Layer 2 of a small transformer language model trained on English Wikipedia (8 layers, counted from 0, width 64).
A neuron's activation on a vector x is SiLU(gate . x) times (in . x), where the dot is the dot product.
The model reads these tokens: "si" "on" " is" " located" " on" " a" " single" " city" " block" "," " and" " is" " sur" "round" "ed" " by" " magn" "olia" " plants" "," " el" "m" " and" " o" "ak" " trees" "," " and" " various" " other" " plants" "."

The vector x that enters this layer's MLP at each token. A number n stands for n times 0.003.
0 "si": 27 297 -47 146 -78 93 44 167 43 149 -64 -55 -169 13 -2 165 -21 221 -131 -190 166 -67 160 175 -28 -17 337 303 -1 -156 50 70 -135 48 -95 87 -3 99 120 472 272 -5 -29 -30 -54 181 188 -111 25 44 82 10 -69 124 -59 -105 6 -22 186 257 166 -10 -76 321
1 "on": -12 197 129 -20 -88 -7 67 37 29 114 128 -135 -83 45 142 107 104 88 -37 -98 414 -118 111 -27 106 -50 329 10 0 23 274 89 -36 215 -84 189 153 13 -96 459 102 -115 -53 35 8 155 176 -37 67 124 -153 166 -89 7 -102 -179 -47 -54 227 276 -3 -120 28 184
2 " is": -193 72 90 -78 -196 -75 -18 39 45 112 12 -55 -23 87 32 23 59 -117 100 33 131 266 93 176 87 70 33 -344 -208 -71 268 95 85 -129 -221 371 127 -164 -319 279 18 -18 193 -25 -46 11 151 -122 -147 -158 -61 123 -143 51 -28 6 134 -240 -24 -12 179 127 -201 308
3 " located": -110 94 88 -20 -307 -245 35 -63 127 22 -60 -129 -4 192 111 -6 -119 10 55 65 -46 -58 108 119 -69 6 133 -276 -231 -20 103 70 -105 -104 -176 240 323 -474 -330 88 231 -111 36 66 27 45 119 -96 -98 -58 -90 98 -101 -132 -163 -86 -14 -191 66 34 117 -59 -62 335
4 " on": -124 49 197 -85 -207 -235 -130 -120 17 52 -46 -176 -28 25 173 20 -24 16 -91 79 16 -85 -113 51 49 -141 287 -233 -95 -169 114 -350 -44 -160 -48 21 242 -456 -105 116 232 -27 68 59 -40 170 84 -115 55 -16 -147 287 64 27 -40 62 184 -228 22 69 234 29 -62 290
5 " a": -141 -20 129 92 -94 -255 -49 -139 29 -122 93 -247 121 -82 51 -56 105 6 -14 -17 -59 180 -202 14 71 126 263 -312 -240 -205 151 -89 150 132 -8 270 312 -355 -110 -11 131 13 65 -98 23 -71 119 -294 -227 85 -132 116 -10 -73 37 -176 42 17 -94 -52 174 172 67 222
6 " single": -199 47 -90 192 -248 -137 226 -134 -26 -167 109 -145 83 77 120 -19 53 -85 -68 -27 -49 -200 -177 -52 287 -11 129 -46 -238 -10 36 90 -175 -18 -5 232 342 -268 -254 201 27 -41 165 66 -60 6 33 -92 7 93 -88 215 -146 -104 105 -24 227 -104 201 191 370 31 -75 236
7 " city": -132 50 18 3 -389 -215 10 102 -4 112 -6 -211 -21 127 230 53 124 201 -142 -179 -98 -246 29 13 111 -188 185 -72 -107 80 12 64 -200 205 -70 222 213 -220 -290 329 -7 -162 68 94 14 -83 89 11 -79 -3 -120 168 -131 -149 -170 -239 80 -26 23 71 129 64 -66 87
8 " block": -87 -17 159 -52 -237 -76 46 -3 -41 63 -105 -156 -12 132 264 -5 -118 120 -90 -136 214 -121 60 28 30 -141 223 5 -136 181 22 -29 -82 68 -54 136 350 -111 -479 172 117 -187 -89 -88 -132 -96 164 13 -41 71 45 282 -106 -157 -69 36 61 -269 99 -37 217 -133 54 316
9 ",": -104 -135 86 -43 -15 -175 77 50 -95 -166 -117 9 -20 157 54 66 -10 11 -55 23 183 140 -3 -119 -28 -64 139 -169 -53 -202 20 -248 -128 64 -84 203 104 -134 -317 373 284 -128 -51 -213 62 114 81 -50 20 32 -122 272 -109 -108 -121 -14 -307 -14 48 76 216 284 -265 160
10 " and": -57 -228 37 43 -276 -212 51 -123 61 -5 25 -148 72 265 -23 73 -37 -101 73 179 172 107 -210 -14 65 5 -18 -112 -159 -323 -46 -184 -197 -125 -13 159 186 -113 -370 311 67 -18 -55 -218 -18 -24 190 -219 9 -23 -273 87 132 -124 -147 -2 -114 -156 73 107 123 147 -80 107
11 " is": -238 24 61 -88 -263 -122 16 91 53 123 48 -37 -16 83 46 25 14 -134 91 118 148 273 100 123 58 26 -1 -335 -190 -138 225 57 59 -152 -166 408 123 -217 -352 239 5 55 191 -97 -39 -21 105 -114 -182 -140 -59 129 -177 5 -87 61 167 -150 -5 23 194 148 -192 260
12 " sur": -229 -141 13 101 -266 -105 206 -26 88 -73 -43 -164 163 108 25 111 -51 -35 -44 -54 -62 8 82 50 -31 -203 363 -90 -36 174 79 -110 11 -8 -114 -94 119 -315 -161 97 274 -74 -46 -50 -32 2 349 -270 -69 50 144 231 -230 5 -292 50 215 22 -145 155 175 113 -328 128
13 "round": -146 42 -15 -68 -231 -174 48 -134 272 143 47 -6 176 183 187 -161 -140 119 -122 -118 -23 -97 67 68 169 -124 247 39 -169 28 184 -39 -75 125 -86 210 219 -115 -386 187 -46 -36 143 1 49 79 253 -147 -54 166 -108 58 -200 127 -119 -14 -47 4 107 -17 282 -266 38 341
14 "ed": -128 140 -115 -68 -138 -37 -13 -169 60 -9 -120 71 104 108 197 -49 39 43 44 141 99 -87 179 193 -40 -7 212 -68 -165 -148 23 25 -91 -30 -64 96 424 -256 -171 98 232 -70 170 9 40 43 330 -138 166 18 -225 -74 -71 252 -195 -65 -57 -71 140 128 48 -19 -260 331
15 " by": -106 30 119 -127 -214 -311 -194 25 -11 95 73 -135 102 11 -122 139 6 73 -113 12 305 182 -202 78 187 -244 159 -216 -148 -246 104 -251 8 -221 124 113 299 -170 -189 237 88 7 31 -44 33 144 186 -69 78 67 -111 1 -34 24 -107 28 156 -7 -37 81 187 -6 -197 232
16 " magn": -161 -18 74 146 -324 -48 161 168 2 74 -69 -156 26 -198 130 135 42 175 -30 -143 85 47 -177 64 -256 -60 279 -126 -251 56 107 116 -15 105 135 -45 157 -278 -55 117 -117 -299 68 -151 -61 -129 347 -195 154 36 179 26 -123 -66 -124 -1 4 -19 -119 -18 244 -283 -8 297
17 "olia": -284 59 29 250 -275 -101 -42 24 -97 114 -2 5 -147 147 58 104 -131 66 2 -183 104 -344 195 16 1 -225 229 81 -59 -223 191 -41 106 -13 -125 195 164 -169 -162 413 52 -120 98 106 -106 59 15 -114 113 72 -103 -65 -88 82 -163 -233 131 -2 0 -41 175 58 -101 114
18 " plants": -122 180 251 40 -413 -135 39 29 -207 60 -35 -250 -105 322 158 36 -14 91 -150 -56 96 -117 70 -40 131 -9 219 -190 68 -45 201 101 23 88 -40 79 133 -80 -356 191 -2 -195 143 5 38 -10 251 -19 50 -70 -168 138 -168 13 -154 -297 -93 -36 -25 190 287 15 -4 303
19 ",": -119 -79 147 -61 -85 -152 -1 -57 -124 -94 -53 22 -19 121 92 70 -48 -40 -42 26 230 207 23 -111 -14 -56 85 -175 -50 -167 94 -206 -99 8 -124 205 54 -74 -298 409 244 -183 11 -226 95 123 116 -58 -1 8 -126 267 -97 -43 -98 -38 -328 -33 49 222 176 249 -236 193
20 " el": -120 113 298 343 -324 -86 175 61 -139 -23 155 -150 -37 2 191 129 72 -46 90 83 77 -111 -81 154 -133 -106 250 -46 -209 138 122 -66 -40 -176 -22 42 36 -226 -397 226 131 -132 7 -298 26 77 64 -237 63 -2 68 -35 -89 -90 -245 104 180 20 -188 48 259 108 -102 239
21 "m": -108 -69 -169 88 -215 22 98 94 14 -227 94 -43 60 232 225 -66 61 -56 88 -194 333 57 258 0 58 -164 244 -225 -211 59 131 66 -6 -137 -41 187 223 -175 -188 220 216 -33 115 -127 -34 -199 125 68 86 36 -144 58 64 26 -396 -56 52 -12 -83 287 -67 140 133 403
22 " and": -68 -163 62 84 -271 -161 26 -119 70 -77 9 -184 64 261 -5 63 -22 -81 75 151 246 95 -174 -35 111 13 14 -136 -183 -293 -50 -190 -188 -169 -64 141 176 -88 -367 346 75 -45 -19 -194 19 -24 221 -220 -3 23 -288 52 116 -102 -141 -41 -109 -206 61 77 97 123 -60 83
23 " o": -147 22 85 224 -214 -75 138 -6 -87 -91 69 -104 110 -167 117 230 63 142 -174 -117 189 -269 -42 184 -216 -169 395 -221 -289 197 218 48 -60 -366 -156 -64 75 -154 -260 60 -5 -246 -4 -193 96 -102 56 26 102 74 30 128 -67 53 -133 -83 236 -159 -102 83 269 -29 -85 167
24 "ak": -134 189 -83 -81 -127 -254 75 90 -7 62 68 5 -62 200 61 11 78 283 35 -67 378 -388 239 -61 -87 -37 162 -68 -96 -40 69 91 175 77 -126 71 261 -288 -155 226 335 -101 25 -8 -3 -96 25 8 94 186 -104 -84 -5 33 -155 22 9 83 -21 334 156 86 159 293
25 " trees": -154 136 180 158 -377 -92 -21 -6 -31 -27 -63 -98 -31 251 153 85 22 26 -107 -34 225 -202 128 15 129 -72 224 -179 29 -31 136 102 -25 96 -84 132 222 -144 -336 150 25 -191 165 15 4 17 184 33 -102 -13 -222 275 -201 -21 -202 -318 -115 -20 2 226 311 35 -1 237
26 ",": -162 -122 127 -10 -87 -153 25 -25 -82 -146 -68 6 -3 138 64 64 -24 -40 -28 34 258 157 13 -124 18 -65 81 -169 -65 -196 73 -217 -118 44 -124 196 54 -106 -287 402 260 -154 13 -251 108 110 103 -68 -17 15 -133 269 -98 -49 -104 1 -300 -24 45 232 170 248 -253 173
27 " and": -88 -218 61 86 -309 -172 32 -164 84 -30 41 -151 68 252 -15 63 -17 -110 61 156 190 126 -196 -28 94 -11 -5 -117 -181 -295 -29 -166 -196 -126 -44 173 174 -139 -352 342 64 -48 -14 -237 25 -36 196 -218 -3 -34 -267 93 133 -70 -154 5 -80 -142 58 129 116 117 -108 108
28 " various": -151 251 48 29 -292 -178 -11 -120 -106 -105 216 -205 -19 151 113 173 -21 -106 -25 -9 -69 11 -144 -111 175 1 172 -27 -159 -168 38 136 -166 -4 -5 223 390 -271 -45 186 -89 -105 11 14 206 -39 261 -218 -49 1 -103 -2 46 -151 -128 6 123 5 151 130 270 55 -259 142
29 " other": -91 327 92 102 -269 -118 -15 51 -102 -209 225 -229 14 125 153 163 -56 37 -91 -132 -153 58 -220 -63 130 71 205 -80 -53 -101 -28 156 -230 214 0 177 294 -131 -92 225 14 -100 79 114 167 -119 122 -58 30 60 -14 21 10 -220 -103 70 136 42 64 -110 364 125 -309 250
30 " plants": -117 174 231 106 -368 -145 73 60 -207 38 -16 -219 -100 339 144 27 14 119 -152 -67 33 -132 24 -15 181 1 233 -169 45 -109 185 156 -3 162 -2 81 175 -115 -376 199 -34 -181 125 -5 61 -27 233 20 88 -36 -135 131 -180 -16 -182 -243 -24 -17 -9 94 341 30 -59 303
31 ".": -234 -139 138 -71 -206 -162 -68 -32 -44 -236 14 40 -17 109 118 78 40 -46 -46 -114 102 246 -133 -161 160 38 120 35 -40 -103 159 46 -128 -154 2 316 -121 -139 -385 201 184 -68 -18 53 2 1 -80 -195 -15 -145 -45 86 -2 -5 -203 -123 -146 -34 -69 321 250 -85 -431 406

Each question shows the input weights of one neuron of the MLP. A number n stands for n times 0.0032.

n33 gate: 182 -102 -141 -84 135 8 36 82 -155 -192 97 55 24 161 -87 21 -42 86 -37 -202 69 71 81 138 35 -44 -94 29 50 32 -37 149 8 -96 56 -97 160 194 141 43 3 89 -63 -146 -18 185 184 9 73 305 164 -222 -257 -122 -73 -104 -37 -41 23 26 -25 -139 -13 -72
n33 in: 47 80 -11 -9 -25 -36 -85 42 56 99 47 -149 -81 -63 -17 22 176 -4 -17 94 197 -142 -188 -16 208 81 -98 75 -47 -194 -38 -4 142 -20 -203 77 -69 61 132 73 -92 22 134 -133 18 139 -209 -173 10 -14 164 -105 106 157 -141 -62 -88 143 -29 -69 -133 -122 63 39
On which token does it fire most? 0 "si"

n150 gate: 23 -58 -39 -227 135 283 146 -118 120 -54 -41 11 111 -121 100 58 180 -102 126 -225 42 18 -4 -164 42 -70 -144 83 41 -108 52 25 -81 123 -135 182 324 -86 152 -123 -187 27 42 87 231 34 -294 -131 58 21 43 126 35 228 -18 -89 17 -100 -53 -8 20 118 -147 -84
n150 in: -111 51 74 -23 258 -26 37 -99 -16 -33 118 -38 203 -42 41 -75 30 72 86 -14 3 32 -42 -96 -127 48 -97 251 -118 157 -24 75 96 198 -168 21 -114 -76 -239 2 -145 -79 95 -50 -130 -96 -153 -60 -32 4 64 3 57 155 -171 27 130 32 172 -257 190 56 39 58
On which token does it fire most? 15 " by"

n125 gate: -5 140 -38 -15 90 -101 87 40 12 -175 89 -47 -73 69 4 75 -173 -2 -185 -25 158 -53 -53 -32 220 96 -130 122 -39 -128 52 118 36 274 76 -44 -60 81 74 35 218 7 37 5 9 191 -42 58 72 -49 -174 69 57 67 -61 72 243 111 -138 -114 0 92 -23 -290
n125 in: 132 106 -183 73 185 118 131 66 13 -142 80 42 -291 196 -87 25 -157 74 41 -58 -98 40 46 -98 117 147 -22 -108 27 -39 -105 -99 57 57 -126 65 13 44 -144 -76 -117 157 -1 97 -108 -48 43 232 4 137 182 70 -59 10 -197 59 -77 -23 -81 -232 -86 67 30 205
On which token does it fire most? 29 " other"

n51 gate: 17 118 16 -37 39 204 -77 21 103 -67 46 63 67 -95 105 -54 -129 73 63 -42 91 -94 3 -91 -175 72 -173 -81 -33 37 80 -78 93 -5 -10 164 -36 -39 -53 42 -1 3 241 38 83 -21 -172 -162 -243 -289 -208 98 154 212 -24 211 34 -182 9 -76 -145 -83 -191 -39
n51 in: 37 -121 -214 -54 4 364 -32 100 118 101 -29 113 -335 76 149 -184 -52 93 -150 -59 -4 -144 0 -182 -17 19 -60 -33 -178 -105 138 77 -26 -130 -101 79 123 -146 -21 -101 -14 73 -180 -20 108 56 -176 -88 18 126 21 -171 28 261 -164 -34 -59 -159 -18 -55 -172 27 -310 6
On which token does it fire most? 14 "ed"

n134 gate: -106 37 -39 -83 31 71 -146 0 49 -9 -26 -12 -123 293 -14 -104 160 91 2 55 52 128 -56 94 49 -27 -68 -194 -61 77 7 98 100 -122 -82 -89 -47 -118 152 90 -94 10 -112 307 -119 -46 121 242 -105 -6 -38 164 127 -130 -147 -89 -116 -19 -24 25 -163 5 57 168
n134 in: -5 -26 -119 41 -139 -106 126 52 35 -50 -205 98 86 117 102 -62 89 -13 -83 125 -101 63 97 76 -261 -71 -88 -188 -55 -19 -111 98 -8 -101 25 -14 16 -70 -43 73 -24 148 -49 100 -223 -25 35 166 44 -177 125 39 -171 -168 74 49 19 169 10 -68 -79 -105 -90 155
On which token does it fire most? 3 " located"

n107 gate: -211 75 162 36 -47 60 17 -78 136 283 -102 226 -124 141 -73 -69 32 -36 -29 116 -53 -20 89 -160 -28 113 -102 -196 -244 -115 -76 -256 -27 47 40 -58 61 -18 188 -177 159 88 -50 172 -36 145 -127 150 -26 -52 -123 14 71 17 -86 -52 59 -3 -209 -107 -43 -45 10 -35
n107 in: 12 -39 65 146 -249 -28 69 -35 148 302 -184 56 48 70 101 167 259 10 85 39 13 0 -13 -19 -240 97 136 -81 -5 -158 92 -245 -160 -62 207 218 71 -185 265 -113 -166 233 -64 -184 -28 37 -72 243 68 25 -74 -62 -54 -114 82 56 -5 -141 -77 -173 49 32 181 21
On which token does it fire most, and how strongly? 4 " on", at about 3.1

n147 gate: -107 226 -69 81 45 69 -210 -199 -153 72 -10 127 -32 18 78 40 90 -69 -70 -294 164 91 35 95 -117 53 -174 179 217 -75 -3 139 -111 -93 -67 -59 -62 32 4 88 -19 -126 -110 36 3 71 -144 -153 72 8 27 37 124 38 250 -17 -52 -137 9 169 -104 12 71 -157
n147 in: -7 -357 -45 38 -12 -56 36 127 -92 -116 1 132 124 -19 -104 -149 -206 -145 6 84 72 -188 115 -44 -116 -82 200 79 19 132 -13 130 67 -131 46 70 -174 -48 98 55 -25 -24 166 -185 26 150 102 -136 -90 57 -246 5 57 -78 -29 -109 162 126 6 5 6 -148 38 33
On which token does it fire most? 29 " other"

n114 gate: 214 -163 23 -64 -24 125 9 93 31 54 -24 53 -149 -84 -351 27 -30 -77 -44 -13 -29 -82 63 -28 64 55 -251 40 -41 -273 -82 -58 -39 116 159 -68 64 -115 -101 -307 -273 147 251 20 -20 -62 0 1 152 121 101 92 117 175 -90 -279 -79 -143 -63 -59 145 -22 18 90
n114 in: 133 47 68 42 73 33 11 31 -60 -136 48 174 -23 61 -186 69 36 -97 -10 196 104 -85 -205 -13 19 60 -74 40 -213 -253 -104 -89 -182 140 28 181 123 -20 -40 19 -264 33 151 -95 -79 -222 -108 144 -94 -105 56 16 -46 119 -168 120 123 143 26 13 15 36 66 1
On which token does it fire most, and how strongly? 12 " sur", at about 0.38

n77 gate: -247 -136 82 -174 -91 -52 22 -80 185 -165 6 82 -117 -6 12 -8 -80 67 -40 246 115 4 -186 12 128 63 -122 86 -40 -65 -150 -124 111 69 -8 -200 -64 -119 -100 129 -47 37 -104 -100 -112 18 -72 187 -70 -109 99 -76 67 13 19 74 -25 72 63 -2 -129 -39 -225 -88
n77 in: 42 -15 -4 -107 -129 -204 141 87 140 -36 -44 -212 302 -146 -159 -93 52 49 -172 -70 -55 48 41 -19 -127 -11 -187 147 14 -1 -74 94 54 155 -104 -69 68 45 62 -39 238 -312 168 -148 247 74 -91 -170 -84 -16 -56 233 20 62 -31 -36 99 -85 -4 63 26 -28 161 -43
Its two highest activations, in order, are on tokens 26 ",", 27 " and"

n163 gate: -48 12 -75 17 94 -68 9 -114 -70 59 -106 158 35 86 111 156 -2 129 -12 64 -53 109 -358 34 -3 -66 226 113 210 -10 -123 64 -13 32 133 -117 -18 -33 -81 -20 -155 177 71 -60 40 88 -136 -19 -1 98 -39 -82 79 188 -170 -57 -91 80 102 -380 -10 7 -138 -112
n163 in: 156 -108 -291 13 106 111 32 -11 211 -30 -20 -100 -111 45 -109 -69 -127 12 -97 28 220 18 -136 -42 -50 -6 -116 112 -227 20 -130 -140 -24 -63 -62 -106 44 -74 -72 79 -32 -10 52 19 -58 -153 -25 -69 -226 41 7 -11 -67 -8 -37 -17 106 -29 71 50 211 82 114 -44
On which token does it fire most? 18 " plants"

n7 gate: 133 -105 42 -78 111 102 13 18 20 -92 -64 2 127 -46 -85 -8 53 -98 110 86 -39 -44 -89 -13 92 -105 17 -36 -49 13 2 184 31 -32 -37 -38 62 100 -130 -86 41 176 -85 -39 -105 54 41 -12 -35 12 -58 277 -67 -98 -150 31 124 -167 -57 -272 128 -50 -221 -138
n7 in: -44 -32 -141 92 195 112 36 -141 22 49 -112 44 -58 -97 71 103 214 -112 120 -126 -95 94 133 -144 102 -21 32 302 -5 -14 -108 -65 30 69 67 45 42 -212 89 -47 2 -96 20 93 253 145 -63 115 59 65 112 -67 -176 43 -65 38 -66 -15 185 -139 3 36 16 -76
On which token does it fire most? 18 " plants"

n139 gate: 108 276 158 -150 8 -83 -70 -48 75 -89 -173 -12 111 85 3 19 -121 -3 154 -37 -60 60 194 -64 105 -96 58 56 36 19 55 38 49 103 64 26 -82 80 -78 4 192 -214 157 13 112 201 -21 -129 -33 189 98 34 77 12 82 -53 -71 -152 126 -80 -73 71 -101 -11
n139 in: -227 -79 -149 43 -10 39 160 62 3 110 124 32 -56 -108 -90 -9 -81 26 -126 31 -10 -54 -89 67 54 6 -128 237 -136 -29 -17 -68 49 18 -45 -62 67 -30 -45 41 -134 -67 161 15 -95 6 -127 38 60 -132 131 -37 -18 51 -41 66 25 168 128 133 -171 119 194 114
On which token does it fire most? 0 "si"

n48 gate: 110 15 50 -39 -41 23 74 -190 -50 81 -116 -146 -89 -102 -18 5 -175 -159 9 38 -205 -2 48 193 -151 43 137 -106 94 257 -133 -146 15 -36 108 -112 -171 55 85 39 -76 15 78 -12 -53 51 -152 -37 -166 -75 -8 6 -203 -104 201 147 92 -116 -27 84 -114 20 46 159
n48 in: 48 76 -170 77 -51 -82 95 36 43 125 -123 36 -324 12 -112 51 -208 -95 -8 -60 -76 -68 246 205 21 -50 147 -60 165 -26 -103 -116 15 34 6 45 -55 -122 71 -71 -50 -87 -85 -29 52 -45 -20 100 56 253 64 -14 1 -160 21 20 -70 100 -94 7 -2 297 116 334
On which token does it fire most? 31 "."

n167 gate: -54 -30 -168 -178 80 -53 -40 38 -6 13 -53 -9 -56 140 -188 -86 145 -102 -234 -87 -206 121 107 14 -67 31 -135 124 -213 -178 -14 -18 124 -111 7 -122 -30 -116 171 38 -44 -4 -118 67 -54 -137 -2 263 -11 -80 107 39 100 -89 -28 78 165 -112 -66 79 -11 57 -43 180
n167 in: 26 53 -286 -50 -74 12 55 -145 -143 -86 -1 -52 -50 -21 218 -344 149 -29 -138 117 -159 -74 -165 -309 -16 -84 -11 -169 -15 -1 67 104 0 110 -59 36 83 -215 -91 -40 47 21 33 15 87 72 -93 303 -55 -203 110 14 132 -160 172 -128 -4 36 32 -15 -58 -4 -235 13
On which token does it fire most, and how strongly? 0 "si", at about 0.36

n140 gate: 112 -70 224 9 161 153 -62 266 50 63 41 -38 -42 2 -117 -9 24 7 108 18 129 -7 -138 -110 -128 58 -129 -19 -8 -80 98 39 30 -95 -28 89 109 23 -145 167 98 -46 121 156 263 104 3 1 19 80 -121 -62 97 59 -126 46 -109 -81 29 -23 30 -29 54 -131
n140 in: -13 131 253 241 109 77 -17 -107 35 1 -132 36 270 56 120 212 -217 -56 65 -155 -18 -42 72 10 99 116 -176 -55 -121 -45 -27 -104 97 -37 -3 -124 152 -80 -29 167 -15 -69 -54 374 79 -30 20 71 -98 133 -32 -50 -11 53 -130 49 -172 -3 -37 -1 -96 -28 56 194
On which token does it fire most? 22 " and"

n131 gate: 54 -54 -59 -72 221 -9 56 -107 103 -5 -99 64 42 64 205 7 -61 -48 -9 -70 24 92 -169 -42 97 -30 -36 109 37 125 -181 -156 -19 95 11 56 15 53 167 -79 -13 141 -18 -360 47 184 -155 15 95 -46 166 130 -26 -109 -12 -52 10 307 77 -71 -30 172 -96 78
n131 in: 352 -62 -34 -206 -208 45 -253 -55 -134 -104 -26 56 -126 -151 16 144 19 -164 176 1 -41 79 -24 151 27 -192 -219 71 -91 330 207 94 192 48 -129 61 361 5 -173 69 26 1 123 8 -18 2 160 -83 -239 115 -63 -73 182 67 26 60 -132 -169 12 1 -205 28 -68 120
On which token does it fire most? 19 ","

n76 gate: -72 117 -125 -111 -69 135 -75 -35 -6 70 -71 -76 122 -75 22 77 -57 -121 38 -105 -104 -42 -81 125 210 -194 99 -108 -83 137 78 -287 215 -40 -52 -214 -217 246 103 39 -70 110 122 132 98 68 44 36 10 -103 46 110 -85 8 128 -69 -314 -54 -128 41 201 -63 -115 -80
n76 in: -241 -30 -15 -69 -46 -112 -52 -91 -235 -144 -29 -140 10 69 -9 -118 87 226 116 68 4 81 0 14 -203 -39 46 60 184 -138 87 188 -84 -1 -41 53 -22 -161 33 -96 -262 155 -15 -259 -7 -35 -7 -58 -25 76 -31 -92 -86 -104 227 217 235 129 80 -61 -31 72 21 -94
Its two highest activations, in order, are on tokens 1 "on", 21 "m"

n111 gate: 0 125 33 -42 -7 -91 -172 -54 209 27 -186 -118 -169 -146 -20 -139 -12 -96 -23 -36 -29 -79 58 -82 55 167 -107 -33 -104 -126 121 10 -143 3 87 101 15 149 -50 61 54 104 69 160 -150 -157 330 164 -132 -7 157 194 110 -79 192 -86 46 107 17 64 -11 -77 62 -235
n111 in: -37 200 -99 53 102 -29 77 -25 2 29 -51 24 49 -119 30 17 204 33 247 72 81 70 -95 4 14 70 122 -106 210 10 64 -22 -129 0 -98 -27 -111 65 -29 19 110 -54 81 4 10 102 -2 -96 67 95 261 -206 74 -108 117 127 -57 -5 -10 -14 224 17 -9 10
Its two highest activations, in order, are on tokens 21 "m", 17 "olia"

n148 gate: -99 92 -131 -177 104 -35 -208 15 -133 8 -52 -115 65 -109 60 111 86 -8 -126 77 98 69 69 -91 -103 -56 -10 32 220 -75 -238 168 -329 27 147 -106 -234 -88 103 -183 6 175 158 105 -16 -151 -56 196 -22 4 -62 -210 -135 -12 -122 140 30 -71 76 -30 -68 255 -76 50
n148 in: 214 12 170 -82 188 -147 -3 53 253 136 -230 75 7 -141 -138 31 124 40 -215 -76 177 -44 94 -36 126 -97 39 -35 -39 -4 36 163 18 -53 52 -31 76 -82 6 -35 121 109 -220 -153 -201 20 15 -44 39 145 -5 9 -36 -70 -14 11 -124 16 -118 180 25 80 214 29
On which token does it fire most? 28 " various"

n187 gate: 20 90 -54 -18 -41 273 1 -19 84 -88 26 -119 196 -133 202 206 39 -75 -201 -19 10 -155 101 11 -92 -19 -212 -26 -22 118 -165 -24 -80 -80 -13 -84 -42 3 66 -190 -202 214 90 28 -67 13 95 -117 144 -34 73 -42 -202 -75 -272 83 -38 156 -25 -80 -51 6 -218 -108
n187 in: -78 -128 -4 -6 -54 224 15 -150 121 18 91 104 128 -61 32 142 9 45 84 -35 63 133 -16 -2 -167 -50 56 -114 151 91 -126 3 -33 -61 -245 62 53 0 5 -50 -53 -108 153 181 53 66 164 13 107 1 -37 23 -193 -10 -124 -27 -225 -46 -85 -46 -224 -175 56 73
On which token does it fire most? 12 " sur"

n103 gate: -149 -62 -38 -114 92 20 94 15 56 -37 -136 24 56 104 -171 -150 -161 177 66 -73 80 -109 -149 -67 110 -9 -30 32 -89 -1 74 44 -94 97 -41 -45 73 18 -62 27 18 118 -169 -119 -106 76 90 32 159 90 -1 -195 195 -91 86 -76 -8 -78 -95 -214 -37 21 -199 -48
n103 in: -125 12 -128 135 -104 3 104 -33 -141 -11 159 -87 72 46 -64 -56 47 28 165 -121 -258 162 -72 126 58 -3 -7 12 109 125 107 -185 -5 62 -11 -85 -82 -12 -1 -154 93 16 -112 -143 -31 47 -68 7 -78 14 -26 110 -33 55 -98 -90 -97 131 76 -120 -42 44 -136 8
On which token does it fire most, and how strongly? 1 "on", at about 0.33

n129 gate: 189 -52 -101 -46 -34 90 -114 -70 -79 83 128 -31 -5 -6 -32 13 -68 62 221 29 -108 182 -30 32 -144 -117 -28 -36 176 130 -12 54 -179 -106 -45 -3 56 0 102 -74 82 32 148 122 -96 154 168 -62 -91 94 -15 3 -41 69 -52 -7 -162 -108 65 -23 -183 -133 1 267
n129 in: -11 67 1 -117 0 1 50 -97 3 -24 -75 78 166 -60 122 77 130 -143 -7 -120 -11 -67 244 80 280 -98 -68 -88 -195 40 82 -123 58 -129 152 -22 -72 -18 32 32 -18 -235 112 45 -83 -1 -41 42 1 -35 -59 77 -67 -91 -21 -42 -78 48 -6 -177 58 120 -91 10
On which token does it fire most? 14 "ed"

n5 gate: 62 -169 147 -44 -101 104 -52 122 132 139 41 -77 291 276 -117 -148 -112 -141 -60 -87 -228 -180 182 -148 -54 23 65 -84 33 92 -60 -122 223 -7 -2 143 23 -63 14 -108 209 -123 -55 46 -16 24 53 123 -153 -41 -39 52 21 -110 40 133 -143 123 79 -121 -19 221 -265 287
n5 in: -68 -17 204 19 -4 -15 -7 8 58 117 -86 -91 164 -42 30 11 -74 -100 -71 72 -122 -88 111 -292 -113 -59 180 124 83 -33 -18 42 -4 -41 -139 72 112 0 131 -119 116 -239 -98 102 -97 -64 160 163 -71 65 155 66 36 -69 58 -14 -3 94 156 -49 -5 68 -84 88
On which three tokens does it fire most, strongest first? 12 " sur", 3 " located", 8 " block"

n157 gate: -18 45 75 -132 65 -162 46 -20 -105 69 -129 111 161 188 81 135 -241 200 149 154 118 208 82 -121 193 104 -57 146 165 120 -39 27 33 5 -8 41 -39 -49 -3 189 -81 -96 -66 181 -22 46 65 -6 -54 75 -96 -112 -30 44 39 -92 -23 -42 26 -76 -28 79 -85 -87
n157 in: 108 -103 90 -76 35 -61 56 -168 120 37 -156 271 30 -11 20 82 29 -20 63 -61 70 222 -74 -130 175 -52 -170 44 250 -25 45 180 -39 31 24 179 -4 61 13 170 84 -3 195 18 -118 52 8 -58 167 127 -92 -67 54 75 151 -3 -172 -60 52 -35 246 54 153 -171
On which token does it fire most, and how strongly? 19 ",", at about 1.9

n54 gate: -22 -210 -127 -35 -60 -79 -29 185 -82 100 132 359 -64 1 -159 -9 83 -120 -16 33 117 154 282 -162 32 -133 -85 -36 -94 23 -90 102 78 111 117 -86 -16 -187 171 107 -106 20 -84 125 -110 140 -34 -60 74 -41 -171 -124 -139 94 37 -101 -191 314 -171 -166 93 -67 32 48
n54 in: -160 -38 -16 -12 79 101 -129 194 -89 -64 5 82 160 -221 96 -80 -14 119 264 -90 -37 -12 97 18 -34 63 224 14 -217 15 -25 -62 -31 70 69 -74 -77 279 27 236 -49 -197 -25 48 35 133 116 76 111 254 26 -35 112 -15 9 -87 -5 136 165 -249 -40 -163 -152 -79
On which token does it fire most? 17 "olia"

n53 gate: 224 -106 45 57 96 -109 -21 -37 -39 75 66 74 49 17 -159 -9 -88 14 -28 -92 -114 103 49 -33 99 -119 18 163 119 -155 91 86 5 232 -209 149 -17 -233 -9 36 -8 81 -26 -99 -80 -104 -176 79 291 -124 -57 -184 187 215 11 7 -58 -174 69 18 -59 -66 23 -5
n53 in: 87 -175 177 20 125 -134 -62 17 14 233 52 98 -48 -47 -112 -100 7 -11 -172 5 -132 19 -18 141 -2 -94 -53 23 25 -55 -63 8 -259 191 -59 -37 57 -43 171 -217 -92 16 81 70 -120 -59 3 -199 158 38 25 -71 145 97 -8 87 -42 137 11 162 65 108 -254 119
On which token does it fire most? 8 " block"